Layer 7 of a small transformer language model trained on English Wikipedia (10 layers, counted from 0, width 64).
A neuron's activation on a vector x is GELU(weights . x + bias), where the dot is the dot product.
The model reads these tokens: "\n" "The" " film" " was" " shot" " in" " various" " South" " Korean" " location" "s" ","

The vector x that enters this layer's MLP at each token. A number n stands for n times 0.0071.
0 "\n": 304 120 -101 341 -201 9 24 71 -53 127 -101 208 -53 -99 179 -155 230 197 39 -71 -167 105 59 57 109 39 205 -53 185 -227 23 -10 -20 -123 85 -337 -293 -37 241 83 -246 -105 98 -93 -117 165 24 -11 -284 -73 -291 55 -196 -203 -117 278 -116 94 5 98 -57 -103 -148 -25
1 "The": 227 39 8 396 -276 165 84 147 85 -6 -59 80 53 -13 -34 -4 473 101 50 -403 -271 -18 82 150 -80 -206 135 -8 161 -90 -98 65 -102 -162 100 -249 -69 -39 116 48 -32 -104 34 -17 -14 -269 26 -94 -345 75 -278 -11 -64 17 133 135 -119 6 -61 20 69 56 -104 26
2 " film": 268 181 115 443 -164 205 -94 -18 24 -57 -167 161 -52 -59 -120 48 236 -63 240 -17 -257 -37 -28 -159 -160 -227 138 88 122 -81 -200 9 -24 104 211 -282 -421 155 -12 112 29 -115 55 52 126 -249 -135 -8 -79 32 -253 -180 -227 230 104 186 -53 216 -59 220 -137 -93 -239 -6
3 " was": 289 92 -9 223 -79 91 -79 -53 -103 -20 -28 228 255 -58 -382 0 181 -26 409 -49 -140 171 194 37 -214 -121 -136 11 297 54 167 170 200 -254 203 -278 -51 -198 -27 22 -125 -65 -17 -18 -117 -62 -66 90 -308 -99 -192 -49 -276 -81 41 303 89 60 61 -105 -127 -270 -77 90
4 " shot": 203 24 -79 367 -81 339 -116 -97 -170 5 -73 -98 4 -54 -245 113 116 -193 376 41 105 -23 -4 -200 -284 -96 63 69 248 -67 157 -235 -60 72 98 -376 -208 -169 86 -27 -174 -73 -106 245 94 -121 -200 70 -75 169 74 29 -43 112 209 395 92 16 172 -137 -174 -309 -257 121
5 " in": 121 24 -136 315 -155 395 -130 -19 -7 28 -147 158 82 -20 12 -116 372 -10 141 -96 -70 6 116 14 13 -52 49 -24 264 0 26 -82 11 -281 218 -253 57 -6 140 84 -203 -103 -34 138 -1 -11 -107 15 -418 -31 -210 66 -249 -74 -159 346 -14 69 56 -44 -182 -117 -137 49
6 " various": 70 56 -183 348 -66 319 -82 166 -49 -43 -178 144 220 117 -46 161 405 -74 146 -352 -178 8 174 -5 80 49 -132 -38 278 0 129 28 -113 -156 164 -312 -52 -146 76 17 131 -81 -92 49 244 -226 131 68 -162 -2 -248 -272 -77 89 58 198 38 -63 -130 -43 -283 -208 -246 -140
7 " South": 105 70 -201 373 -18 114 -144 74 -9 139 -39 111 35 221 -29 61 227 -217 157 49 83 -18 64 -193 44 112 -9 -63 9 -239 50 28 -124 6 -26 -193 -392 285 -169 1 160 -239 63 187 64 -449 -244 -19 10 200 -267 -164 214 -223 13 -31 132 230 -271 237 -379 110 -76 -53
8 " Korean": 344 299 -67 255 11 81 -99 133 -21 41 67 155 244 108 -12 79 170 -21 302 -122 -118 95 125 21 -61 -51 -205 -79 163 -241 99 22 -219 129 65 -358 -235 -71 -280 59 68 -93 -30 237 308 -332 -42 -182 -255 -92 -48 -230 107 127 85 160 55 -124 -266 -48 -131 -71 -171 -135
9 " location": 76 217 -52 408 -8 313 -159 -182 -112 22 52 143 56 172 17 84 257 18 239 -67 214 -179 173 -37 -59 48 -58 73 108 -10 -140 43 -108 69 194 -379 -265 -70 -196 -80 -58 -184 -125 -13 257 -219 -139 -35 -120 -47 -54 -298 -46 96 87 445 -142 125 44 87 -247 -119 -352 -92
10 "s": 134 176 64 432 -211 174 -79 -155 -110 31 -19 237 84 152 -38 -99 279 48 233 -67 240 -124 92 -57 -90 39 -8 -176 257 68 81 -36 -123 -99 148 -134 -233 -108 112 -26 71 14 27 45 75 -92 -326 39 -219 -229 50 -264 -119 140 125 17 33 210 35 -40 -323 -247 -388 -142
11 ",": 287 129 -191 390 -212 284 -162 -66 -9 -80 -163 165 241 76 -48 -130 375 129 214 -126 45 44 70 -188 -48 -64 55 -187 166 70 51 258 153 -125 165 -154 -193 -78 -34 -25 -4 -145 -3 29 -53 30 -51 -35 -320 -214 -87 41 -50 24 -165 308 79 -31 -133 -89 -166 -171 -221 17

Each question shows the input weights of one neuron of the MLP. A number n stands for n times 0.0019.

n52 (bias -0.121): 99 80 108 1 77 34 26 211 1 -64 -113 227 38 80 -57 7 76 -3 45 -222 -215 148 1 -23 114 241 -11 9 -50 159 74 -119 50 -67 -128 -23 133 190 153 167 139 -17 -188 84 -4 -44 165 111 107 75 104 -67 -315 -4 -178 -48 -20 190 78 -113 -108 128 162 -54
On which token does it fire most, and how strongly? 6 " various", at about 3.4

n203 (bias -0.018): 6 114 -179 -150 54 64 -143 -81 -149 -64 -61 -224 -198 -91 -89 -36 -63 -1 -156 192 32 116 -4 -87 -73 12 -265 -48 22 -169 -123 -25 -64 -30 -84 -146 -98 -104 -23 -80 -116 195 -112 -45 -115 -74 10 -42 140 163 27 -106 -77 -255 -124 -158 -62 95 120 58 -41 13 -32 -4
On which token does it fire most, and how strongly? 7 " South", at about 0.83

n59 (bias -0.102): 105 94 118 -76 85 -82 149 28 29 -62 48 16 -11 -152 -22 -109 92 -10 103 144 177 -219 -107 -7 19 -98 -143 4 -65 -110 -59 193 109 197 -347 45 6 33 -66 -41 11 -156 8 -223 -52 -74 -61 121 -51 86 -59 -23 -73 56 19 -2 1 -54 35 -65 -25 -150 -84 -26
On which token does it fire most? 9 " location"

n100 (bias -0.236): -22 -93 7 35 -86 -37 -93 -71 80 38 -37 67 -8 -41 -154 74 -130 -62 -56 37 -135 49 93 -133 137 -215 15 90 35 1 -103 51 5 -41 167 -89 14 173 33 160 84 -60 169 -103 106 -27 204 24 122 -60 19 -181 -1 5 177 -356 -144 -49 24 87 30 39 8 76
On which token does it fire most, and how strongly? 2 " film", at about 2.4

n25 (bias -0.202): -10 -123 -48 119 -40 77 -114 4 -132 30 35 -21 -7 -22 -173 -159 -24 -14 -140 40 -56 55 -104 -24 111 16 47 236 87 -19 293 89 196 -110 105 160 265 236 179 -90 -23 -47 90 -128 -75 29 12 -20 -48 -78 186 160 -111 -3 -61 -128 75 1 125 68 -50 -17 113 -99
On which token does it fire most, and how strongly? 5 " in", at about 0.93

n67 (bias -0.062): 81 -207 62 -7 -15 22 112 -11 -87 -29 28 26 -110 78 -55 -122 -68 -111 -78 -29 120 -197 68 7 -63 -75 -156 -132 94 -27 82 -28 -68 -47 -65 123 -70 -3 60 5 -165 -62 -383 48 87 -74 -50 138 -202 41 84 -105 -127 76 22 -230 -94 -92 97 -10 83 -93 185 -117
Its two highest activations, in order, are on tokens 10 "s", 4 " shot"

n232 (bias -0.132): -12 -63 -7 -107 199 -44 -46 -71 -222 136 -30 -98 63 -93 105 133 -203 46 -200 118 -54 32 -150 -62 206 142 -78 128 257 -48 -111 2 -62 -14 53 -20 118 -78 237 -13 111 -2 -76 -87 62 88 91 66 22 36 -137 29 73 -132 121 -11 -44 -188 -98 65 -65 -221 -141 46
On which token does it fire most? 6 " various"

n55 (bias -0.191): 5 93 -10 81 -119 101 68 36 104 14 116 -172 -236 -18 -24 20 69 116 -16 -82 235 -8 105 2 -69 141 -46 152 130 -37 164 45 -35 39 -185 159 -68 -6 113 209 25 151 -51 187 107 -15 66 107 10 215 96 -28 193 -20 17 53 56 89 270 -83 -1 88 15 109
On which token does it fire most, and how strongly? 4 " shot", at about 2.8

n50 (bias -0.185): 65 24 181 -9 71 12 -11 -59 -46 4 -53 27 -33 -4 63 0 130 71 -65 5 140 94 -108 258 -7 106 144 115 226 148 121 -158 -2 133 32 -195 348 255 124 43 15 100 54 172 -35 -136 -11 -108 67 216 9 158 -141 95 57 -18 -25 -34 161 208 77 149 173 -191
On which token does it fire most, and how strongly? 1 "The", at about 0.67

n165 (bias -0.119): -32 -147 51 -67 93 -56 -28 -190 86 44 -2 -212 175 12 98 -279 39 73 83 -185 5 109 -135 -23 26 -126 -28 -111 -41 88 -194 146 12 -124 167 149 72 -113 -29 -228 -21 65 120 -150 24 -89 -158 -43 33 52 -9 52 -175 -19 124 -25 -38 -15 64 45 102 -332 136 126
On which token does it fire most? 3 " was"

n166 (bias -0.238): -81 -94 -78 68 -65 59 228 -109 64 -29 -122 -67 177 -120 140 1 104 -2 -129 -10 191 173 85 -176 180 -138 70 -133 -164 178 112 72 153 -189 -109 49 165 -30 181 82 87 -5 -35 -120 -62 -4 -160 98 -77 -27 59 147 -168 123 -84 6 45 -61 13 62 -131 -199 -50 -57
On which token does it fire most, and how strongly? 11 ",", at about 3.3

n111 (bias -0.002): -77 -76 -24 -145 35 -73 25 -51 -172 -71 -25 -41 -98 -22 36 -17 -150 -108 -80 -154 -31 -70 36 -237 -101 106 -288 -57 -35 -37 -138 98 -2 -27 -114 180 -28 -41 58 84 -70 -52 71 -67 -222 -300 -24 -289 22 -6 -119 -146 -133 -89 -56 -156 -15 88 -18 -154 -39 -266 107 -193
On which token does it fire most? 7 " South"

n210 (bias -0.152): 5 112 -45 -157 180 42 4 -207 -124 123 -32 -76 -9 136 -48 -52 76 152 82 -191 -2 -79 -169 -65 97 -80 -67 -3 -51 147 94 88 -33 -64 -131 -207 243 164 31 28 125 -4 114 152 15 80 -19 -87 -59 -136 172 -28 -8 -125 -56 97 16 -18 -42 -64 140 -25 -21 -1
On which token does it fire most? 11 ","

n9 (bias -0.053): -42 -62 112 -94 -92 -40 -36 116 18 33 104 70 -15 23 23 75 -182 -33 -8 76 -172 -93 139 41 13 -173 -44 -111 -114 -30 -88 74 -90 70 18 60 -15 44 -136 -42 48 59 -74 -26 -32 35 13 -124 -207 210 -86 -184 9 -96 -86 -133 45 -223 -181 -204 66 -167 135 146
On which token does it fire most? 8 " Korean"